Layer 12 of a small transformer language model trained on English Wikipedia (15 layers, counted from 0, width 128). Numbers have three digits each and are written without spaces.
Take only the direct path to the model's output, skipping the later layers: a vector added to the residual stream pushes a token's score in proportion to its dot product with that token's output vector.

Output vectors of the tokens that the questions are about. A number n stands for (n - 500) times 0.0023.
"ime": 537343382671465606692389453270545353429300650457370553258555394514335614717521251667611737627328387521421708357229461684520555536420254425674393504502652551547543560431227437122483506165177676793687451609501624668453669460421855174465642508825654416547659471613636659483463232550755444236425396521286323611678642485614512445464390565522812406566328429711382794542417422586439790436215
"ince": 411486551505603698668629654240621516441718662326458543572343395461419358430515273671405380585536400601520428238156500611532309623408467544491359505721514584586454243306589501376581521440432519282639368456521836420480501627544540262291417529610775178601682786399528703785484321438677342657359234414515550437638444420599202643539486884434703252455617024840462680465463803535328744510510
"any": 551398384587704599269543710170295704533409582348444467382410518507468458569972392705517550790433385417309514790551412502428359624346507366406463346535539372111515276453307199471551302848475528559559597512354593368708831539442465417487616559431487482406575605607326563534639224579664426526397570332433350430497481634576582711430492696431667450550571080802344391686882612628446716350525
" cent": 472559343458710510550541742341384585483472463640382344468536528472231423486543639530339481428472442519539484452534570551521584591475578407673446682252383453500426857600392700677443266586214583451361545634603614413605425743448496461282390243435564363487496566128637683503310484512512591286704376535593507671566564427737622364523449492366465374493714451534433349639665372709551463484605
" has": 493523487509584430389636490485403566536327466498683564340336540508469449741388300421357410400550551463484502461669587516799565463431403537584310616383530491337495493421398546414658318535519617546416625424486407528477738509588734265290646528259545396536541545330515596630390494463552672542273491368488422692875347498592531479516308433300453531668716437524467596515578540490558612639477
"ased": 425425438315482632578745538181533327358413430599572533562217506489206494683319471226234257625535329517806641273280701502786652701204594579339634637476489669526490623874480314305392266929420686645707352444551414678684685637598565249403603527477271345307689794701265575613439572258336666715559477512644369833733477478533215502203502476261450459701584469676424429432623488597438623244359
" found": 403455411316466408638620778506408395520626511584545487271498542467524490611368604517406337406492408521472617505573530471633336600449441401657252651331519509386460665554444384618442339670383601505304438468417498430621583675516344371317537457375481298536529571470595718577419544532577577659681579379569445665665547442584474511371424437389647481559713268692634473526492324516546520470606
" January": 341589198301451589705512653258410684492379586713443605583663522443355449441564571462461376480473332464563513410382594389558431725467507593465592679539648565552490585415519551560447303589355416455509605489390514506331375432566375364616620505570558467672472516338310749604336534571703493350521346514564452576518569589510479331425405747590837402617512255713580523463369525455454527485303
" two": 399566456457436767586503503369372491549340478536565536551566673444494492535465482602367357518453403513627592687570369507503398460557507548617257512450546273429532574456421433555843365405402526453516722541547545342588386648537475397354512486644615528580598419350333588393445408558415500420555476630357380523758470620570609522541418348140625710482500303588681480545551565771471366303552
" into": 338440513271439490524541439402585597522386481495559613660454470481580656469386432526315257526724404312744459578579647546602625471476488513534353512487393465458548580574545682441431310746443354660600521589613462364503643436349554473262686529358433539461709608318674442313217579342550530426608385236303370540536516475742445516527589461250551422638425404521457661546642593693521768533509
" J": 553389472412479453500388526645395558560525405503689623342596628494627498483627517400553443470436449548529459469484577546480314439478438456560541407327656353596550472487631558567378307469508530427457511533511575533439385613636447429652458465511559542506606637409490497503563617551478355367571310599554505551485563429409615520548580365659469602465515343575373654552409548366525503468359
";": 416536510570402530658584399423666442425623514626598703577608373512530449490596528350456538361374333483343458363493612372615696493438243409473474554363523688403519458506391557575696575342705338354550545422711389539429577316415592511615413482595650426636468468577524602462496623319435427416590295582624299342366661483598376597559578482587405657496490374585689359401529415362658579510629
"{": 484590545631438548527510301415365396374583465340387375581514509520713616582360586712680306702517298547514516184534699398392454445700286573772745568286484408417536567350376546829670439755510425614551603478352387607749345476543263386438423465535415487681496529326591626674371215502464706236632523287574510522629555627658302629415417612335368418347562564760472244433674674515304551545419
"ree": 495352498571545682428689483265538220441625627540146552418274319502427324583652533645473634686358454402753545512528586397551328610531753547276340357668722362252583722337317378410563388419583506575467498452544640252456532862447606331397565409502499610415480681461560425610641376233363823378658463349570407772777468449498189466423492710488638400311381531630415469502698498744403631814463
" him": 450359314228297626573519509228344624544166420535589835368716371490611692400516505563128132597662409382532595409206624602636372516640352545496285414353571503393531353487485468520383463460678721615457395600590541493451524723600684638302747559467545326496680342442508596574355581368650415357508240410607635659707636424616470444540600537481754598562509494547368512580431497533571626438553
" they": 444654378281409513482609632278273309534376497563562555453401442449452451519589538592305366405655364483407492482361654418522476414529418666635246473738566588370491597404448350524636468433528745472566570524501432501628756749625521529349603610350548505610559537429647435614450530303649451342198260157483584609695531637618417449672411346345388465402576420767608643603573693848533473461349
" =": 286675662777692537709613426343384555374287602374595540639405499496485424552407723378518426467408301373341404436498642415541665407574623458498548698453470578546535746412455314521765510493350330395597555423522505535509509458650687374425479579513423395685489591360575671542307451490461498497704257244366170587676375760654320455259493602340501493403554632737555352469459576774426476609411
"ral": 299520406553427529388660401507296486377643510476461754633465378478659517649401494690396626507217250425566620440617512451603574725712493447533542278591653125630511523343309538379579279435200468732756405714638562519546369689498507535263711356670630153729494653328331375471636521479264571584470654265639627450439346425707392329475558671434654125187469556541436742489479629692467655599557
" were": 388572455461666498774591547446228394523334529463624520560289384488572681479687332518356109449622335587336611495603653557566642421426457357503242548538428598425486464416222533690571421576433439459517511331438417396530678558452641524387595603416587309390574579237660558671409410614566568403391523534577561608592526640846386376629431405499351532573401170569662646532757493622548487568457
" Th": 365584558443442471583532507390620660514439384475693492398516575471598378515654475398505616512538480466530468502453514502445309402530454564488484478494582346389509429605681447561552417449391499478489579526407424617519537756691468550548483398569612492663574658404596421509354613612562425552499347524386449534404291460345575523550578384529615624333642330508489379437383645467518457579406

Output weights of attention head 2. The head adds the sum of these rows, row i times number i of z. A number n stands for (n - 500) times 0.0021.
o0: 568609635697457228709425445628558447555670449647374507402565465467483447568629487656518451548475378612359557351334425395751490357396387659507416560471691529604258613558470523308390297514519429597433497232240591547722456604600671751412468622531419289669484475723329506402789494486694304449424446504481720545347319584710415395511391366305446781733617463448463522499527710315556374491271
o1: 414396563416625355365396454327346509748723591456359580369571573863365662589561353622560693383641369471642489374669155614391292343747706448522451694552360537564660581493605463463412221307368798484421586365638436437564418693467275353348388355680689331308361553725635474539671266408560849702623530674376433501387545497497461272446478624564569447400596318352478625593523547433671575539313
o2: 575254322608568632577473553548793845490608712416450514492182455393516628741443336631475397348618559398553746632477539489427587509515665435644555638750501574340509513427259452483413311695452682476559448769428583528518505301640230554417350392371668574379315411505475545385668419148454708453514599235571375502620306407625574465242548473363679168510708406615472549639618421379405557492390
o3: 739524752463578426504442384551568494261603526228355655725415501245359699377562575745469733571629376190410446457451535748395424463327519495473471572538464385458334613524541259396620405467549502541497345270510375589565653452547408359446374276665550633263497511783640278359394648467404556590720242359737549599466435475531569640540513466544413583629444490371572380846602454703705349533596
o4: 330456446394510567668536173331550549403534735590473673428710440543655514545534348483210382605432553386514517387469465367504591735180349217615278672571624678434554294603624801539486468306419410498699536365485396640613669325598542655544398481416557272385539429292771669635360582307637416467533240724660440336559601698651447622548590547400649471517617425514619149395705442250533604445540
o5: 410638430520506538539768528390416348291530403540199415344479543463371375589726530675446627480501436458513429665458578640742402547584566555626450544615468281572408720533732744672390459405609506415707544682527619245513856412398532372504482451595447539481347355501826533575767341453336650537441511343415524663682336495603383528526631295275389338654303480511489496528588292356190422445411
o6: 538327320716276564479531672435587675670302551287429399381592462532588268550638256280567342559461442402525449653553428723549542451673617615440737599498310579588364667431716469357637534561411447288410481507403499541379508426539430688422613516570519451482311415444612444506723356593718378437174611690589696589567636248131438670415727529610351446628492587448454594601418102295713458583619
o7: 595719429691450405465613337597519429045324560542528546269650497580437529511399650445381340617288276648411519501480573477468491677624467461385622356364709312659634522349431426642325493375475753432593724410511559496431444596609574473624675483612425199521544905387496324509407543676533346439599282421519481410598440283426497455410662446560361666348536501448685410731669634645584222619677
o8: 221464545384609624620507646674672635695273460417607732401366544898500680380544618473432312578591541459546676497549479415425535710431470635450572641703406632627522488694571515432384529443507361507425353538523315467435493534447533583638329537569477539314445573418563632334510430423340447449276502408405586633518256520584354340531646330410516318550353415382488586530490366616421557569552
o9: 667570559536449298376498427422858536484561585466283580642554413621659538436564439504189386455268304538436465650545656446588357504263294411547486305591531750254495509540656429393868389410617312459842493503490548552483626425397449533438211516294402594670485607562448391444605491416352386501555350571599533460530363580710474429504660665528397630362382805537551559522575528520511642531488
o10: 548396582666579681793537548534322505665684249544382408503657399252390492690435509270539457524733517253422360704442476475441500319680627535403478411553413384444447230615667455649374544718438435511738515424208446558615366478856541640394758532572411395547876433645578489458397225585134323761573437514464619417239564687286604434678471504686499379277479563457605462480152795279588568488497
o11: 648404648340552332378384699446513364663404464671332558728372548218559359446622369448691461738414732305378638455631593409586688519636691662474525240572379569412689599594389558330350540652396425423302526629653763450484214544633559560363615624495528327449577552377600436426562208388776449681481493352361318531244531465576698468510512446796499442258365271328695435558647374542510599471716
o12: 652650356281379380638534640436602495378353604510386493458524748765514339556403527661431782727769505619555498611201512574399547413392464608601755540582493502370601473530550521448239351490438489417444525555432416573316579611493333568436412687483496663418492755363566301507609463571548522368413728193584493375526307206530709288629501458651327383664531551426403215641679521589337471364526
o13: 454398610434254378489591530634308538645450406680489521492464347232560564399580642601510605363609752555468530394410325484527428338634521526584418222653443668614409563483455540619266762488537535556702318422522484748464416446516488467159542394576465694555350350518711381482523530766220653452473735515481796522501604412534578468437516322565364432441462643275321438500708445709397547421666
o14: 146558538432570394418538458552588579288575438625328382524413558445574342568546437512640554557448266274656369557462587424380318392273616413485431810546275778654326626627516642770328663707654516471484487716571513406355352402511414341544447669513701555511417466623582424509475541507251398441671376511379535353528570605386338524440340399492552504456650877676546703483457501650462460698399
o15: 353547555543514427559658225630414407199267438422660861639466674351918487377542480389421573478663288635613566691367439488444530373787623612637544616564306455704451617514447528214702558570517473670293265629492431382335514464414557489611616579650629508506647200727390446421587348355354731416528569519690355340450327496344559424444396368443455442595609555629494490442602532364596354447446
o16: 664603596443303474245343475671302395529356377607352438703345540187453724565532384594570424413764685405659673750381530607378511582522518617297521856529566388377617666568593329412424344380591569522485565566505418437486627415587391483399523475505563412408465612611530412686636439453704603505450737567378325421451272499529520537403386436742555463355622603493661662395367271304501364586508
o17: 509420530648704546502523602523624243235608412522678518439529623499643557337310618494601641376334418714225508787577383254517542570597376476511404600436243443430534331462528511345430603603454531484251391379568373424364296297742433360615377414581495418681678712514661556531822492578474656618327710581636207523389490381569483630463536317507525387542351621461634472604627505597443654429489
o18: 312377400461642314604783497490246396403458472872552729146548306389535495675572374777564286613479424454488410403445595485507273522405348652493577567463551518419366377562434394440563373610814483398421650585536498662469516438703679347341374375556608558744456440341366261610708323596388517657505559443523557519300446458531753477568509263719282524521788834280409477585377503406647863462614
o19: 339510414506756570479533573599752534537343474576311600754666432479557449366452506512523551685594361521265492544409444476187410393618353541432670545546727474712634515544889348424430439444490370556404339501448685608467439446430369378625253370701523443477440462519493449459694436366554492569672526555632321482389501672554447630483590722540519496698328245674473435274506485315335423429598
o20: 397538646500340344501337430463279713589459423301680170789514661623620439423579511547606217579732545527298419511495469309545222426474454371476416536577569259518523587606693347558639540630508570730658689478469246382656514343466744641287689541394335438416541604524500154356520454318487459647595608376627415664645511865506595369428363365465497446328537429738405334601522433566660653626524
o21: 475318616383590361802420756339519480382427349473548326553744356511428601774627544584522630637471572496339539461286546434720531505498329388412694456384301718425447547380414358359492640379536663464658578558759359455651531394689683534599470479508666613394640270476340344329884484595599577346645488439692364306462306463444524380472596459503367686206475501546597519342559468535511441470540
o22: 622571486444568527312343400400433581475596527284543462540617332522538473362752519768719287382471490474333707564754593235517421506143658563641690443579693554480707559740544495670410827320367475296659445566395528304319285659659469835391495460739313202402253735527319445569663590520555577500571398514424481711523479549332664425511239591342444462421659304336495594507285605622566458375476
o23: 592425501617388525519145689286464338587561576558589723721573574508529397421479354342413333471563394511637518467328580538545385586583344383470232541636343504264563387505552381535406542647239453492601289483675441484690378543744729355334526620621589654530456635439463487410561447648580471298281488401571586562598404510448583542722399686269551698774371407438660439440516371753390464799427
o24: 474403541266497413581510424581450450484532532498586453347663514296621560394623374578385409706522592393553638438557414506468417558331309518567372317614542557576494619552547470343451484340417518531470561737413516334592458701543404484465582547639328549524735410471604621346511536513495474529635631556603379395480486544697590422483226717288472702666312538588237767480465604390372406418730
o25: 602347579410521666400578391656542496496396310317590441457519339971627435453319578830359689434513570723587265470528459730533336452365340698733616681361472433400580452462435528707489582292582846625523431567401685666514611570617596605600466495376268436376634271349616343386300483543198360575405537430437434758180324463311466579412544345569865379502479553532262497814423530293521541621553
o26: 451629574501529597556345730457637188835471479564226619387546824397560448422537626453329527579557425459658232489276340484533411837505558632623457582594400581712551680587717434322629434515319592423461569480654359642529669619621352392508529257438269546564654401215364391360453559576637487508730625118562335615393463611381534441309219762454337481680363804377566428372429567593557488521364
o27: 546478423382578410266601528377502534799312386501630393651380744525603357611754528579580343723356578496543271522486414664584392284653354520580552496417665578544487408463609554636334560556429515466511415675678423403604322488282565710601463420349651706532698516619509703506430653569444643617646296372460347461443309609255375679430551657533370420487552412296157529478380601394292557646329
o28: 228451680538404539576359349685611342705533769509406554458341341542699486623229646677560483482622488500603355451563596520604847337485223606648717404524515315398456589307420472441742362336697394518529536346419519292618759444476603447612585431636396293147388399656496555399311565636417685655705516646477545428352747467307489581481568375313322511403369087599617496817598483365437499623669
o29: 672358577673564675513472313860451414160331505509310415266512555533527572645658519611537337497464736600670372625542446475318322245621692315521351464524499409709284467494608540331757456666650370625598527394534521324345521596286552581539275352188457638299567637353546343511554531425543388582526690485640463655599541221412639710550481390593797545621380642448528344556351561490440443559527
o30: 583556432798580452421621627498378453770030495438429521501475586403599486562387601412526446536191389359305496259437653415565570547416632412580553457753609589694542457455706363654376460746498475679651458331350362124380597543599554625548636507503440284485610452492510693648285493419420554642290478731383468507676655636465642560211300428438485730661454369551460440359475554680493576500286
o31: 375465234630456446518745661384473532516640370559699563662762200464315629434500219435356321791726337503683495450452572521533651571488515629648531501422547387637486415519468383648588450933326477458451464610518364573669558669460387618245482448377480380491434719516532582511691398588447559399686450354645499572230323469609171527431420504432533568591412132561630532445243577330460742423584

Each question shows a token from some text and the vector z that the head gathered there. A number n stands for (n - 500) times 0.0037.

" f": 641578307410416708437810419663323181598424406405501390528358549413507616400598384406434550468534
Which two tokens does it push up most, strongest first? " they", " has"

"h": 414546582504429525538624441597455411450474533493440510533385625451463574490516462531502577589485
Which of these tokens does it push down most? " January"

" Sh": 359707591394435389623586495611571666569542631428385493587457585476399666555346421347594553293718
Which of these tokens does it push up most? "ral"

" g": 423573496467525517423566436456430364375459539500503463476386508476496520539420513491495449490517
Which of these tokens does it push up most? " two"

"ade": 402852616794451290471534509507538665632465432569780539379610510599503706556236251689410467252393
Which of these tokens does it push up most? "any"

" is": 427549534495536496481517495453367399371456518548495459513325518415482519496494422453472484459569
Which two tokens does it push up most, strongest first? " has", " were"

" and": 586399520513570643474533510583448463559484579477471410423464627487455638514514385563459511503651
Which of these tokens does it push up most? " into"

"ah": 494467512440542602480537447515399441422512612508509492450365599520483636514409435460546448472596
Which two tokens does it push up most, strongest first? " were", " they"

" m": 495510528374580583485584465519430438411466596532465522486385509460508549574378503538574499519615
Which of these tokens does it push up most? " were"

"id": 364533595346493542492605352445333427504540538512599638630366509520471568505422504444449529597595
Which two tokens does it push up most, strongest first? " has", " found"

" No": 352431537549562623552416463612340617437407538547515373417411595530476691508273395552604426377494
Which of these tokens does it push up most? " into"

",": 450733572623420415462513505526467389459491425580537463463427530528454515499391422502497453426415
Which of these tokens does it push down most? " January"

" h": 549521529475511544515558445527498381459485608555504421475414546480491544511469494551470515580620
Which of these tokens does it push up most? "ased"

" to": 479517521494560617423570533491419463443429534507452513452381514406473520557434450563511520483595
Which of these tokens does it push up most? " into"

" D": 387600462493531528671404542590453633517507598520677427434541707716599784481290274620485260243322
Which of these tokens does it push down most? "ased"

"er": 494488557392504584514642439455413397403470584553477562442391530518535499513395512524609470541551
Which of these tokens does it push up most? " ="

"==": 468459481425543512461571521539455413363491605626502502470465543415522531580526457560465611547564
Which of these tokens does it push down most? "any"

" but": 483522439394484513475545460527336333477538559532430591455445482457384567494443468524565468513500
Which of these tokens does it push up most? ";"

" the": 462507539398509570468610475479442397393492554497493550479388532456548555517392480531523501529575
Which of these tokens does it push up most? " were"

"ot": 616673469370321528398391522654478419500400710508514510465489559486404531415420479684613575692548
Which of these tokens does it push down most? " him"

"ad": 469603504438499518443575455428443454423479568460466474497389467452532518539443515511511480457565
Which two tokens does it push up most, strongest first? " cent", " found"

" ": 452478485441537359398464449667519282491480575563399555592500486474364505516457437644512449495491
Which of these tokens does it push up most? ";"

" On": 463500583440558560453560486527470382439397599508503473407407539486515540528443561539555490565595
Which two tokens does it push up most, strongest first? "ased", " ="

"es": 552457518400713528464547407567412515636300760451460289489446421413509558617423568551277483589703
Which of these tokens does it push down most? "ral"

" Th": 327460388504579553308586398469496199573504484238441385504403571540482382508498670530632288410892
Which of these tokens does it push down most? "ime"

" up": 516524505449534570473586475519425423396479557509513499499404558504526552494416449538551483454564
Which of these tokens does it push up most? " were"

"a": 496581566477536597481537538505443422399474579551475489491389510489535564570396517538554480575598
Which two tokens does it push up most, strongest first? "ased", " were"

"s": 563496557452548538455514476555385448504394592398445421381404556418425549506557487576532452522676
Which of these tokens does it push down most? " J"

"ank": 550708628633521436610437393604286458545508546469499502453446537632387546440383384471353371366392
Which of these tokens does it push up most? "ime"

"hy": 574594486412419529504455404654366453374547616517471458447427536497508574436348422631521470517465
Which of these tokens does it push down most? " him"

"y": 512525535375484594517560438468433403430495584489493549513371548467525541497449494542513520525583
Which two tokens does it push up most, strongest first? " has", " found"

"t": 500514512426530562476581461505424417393497560515502501495387552505531540501408472535565476481568
Which of these tokens does it push down most? " Th"

"ang": 495622471511385478436589329453477639496409481482442492481551513528556591536395457696487538507532
Which of these tokens does it push up most? "any"

" en": 480565486437467575434527450564423386454505576505485521479477526448412596529441427591576479605532
Which of these tokens does it push up most? "{"

" Br": 499571514371474513508603384461495426426466489465503548475426552481513522503467474578544473491598
Which of these tokens does it push down most? " into"

" be": 470566452351575555449578485511335426476437512420540589458494463441342596602541333533497454474458
Which of these tokens does it push up most? "ime"

"ly": 508566502477474543449588479516421422424487539523505446506419590541509600504397468494496433487530
Which of these tokens does it push up most? " they"

" Ar": 493488555392504586511646442450410394403469579553476561441393534519537501516399508529613470544550
Which of these tokens does it push up most? " ="

"or": 481548456386474581455562449421391446359513663441474534513379474491483497572402540503500462521537
Which of these tokens does it push down most? "any"

" c": 456557451393471620446552465447379433331526685435484549507398449504422503583409519474497421505519
Which of these tokens does it push down most? "any"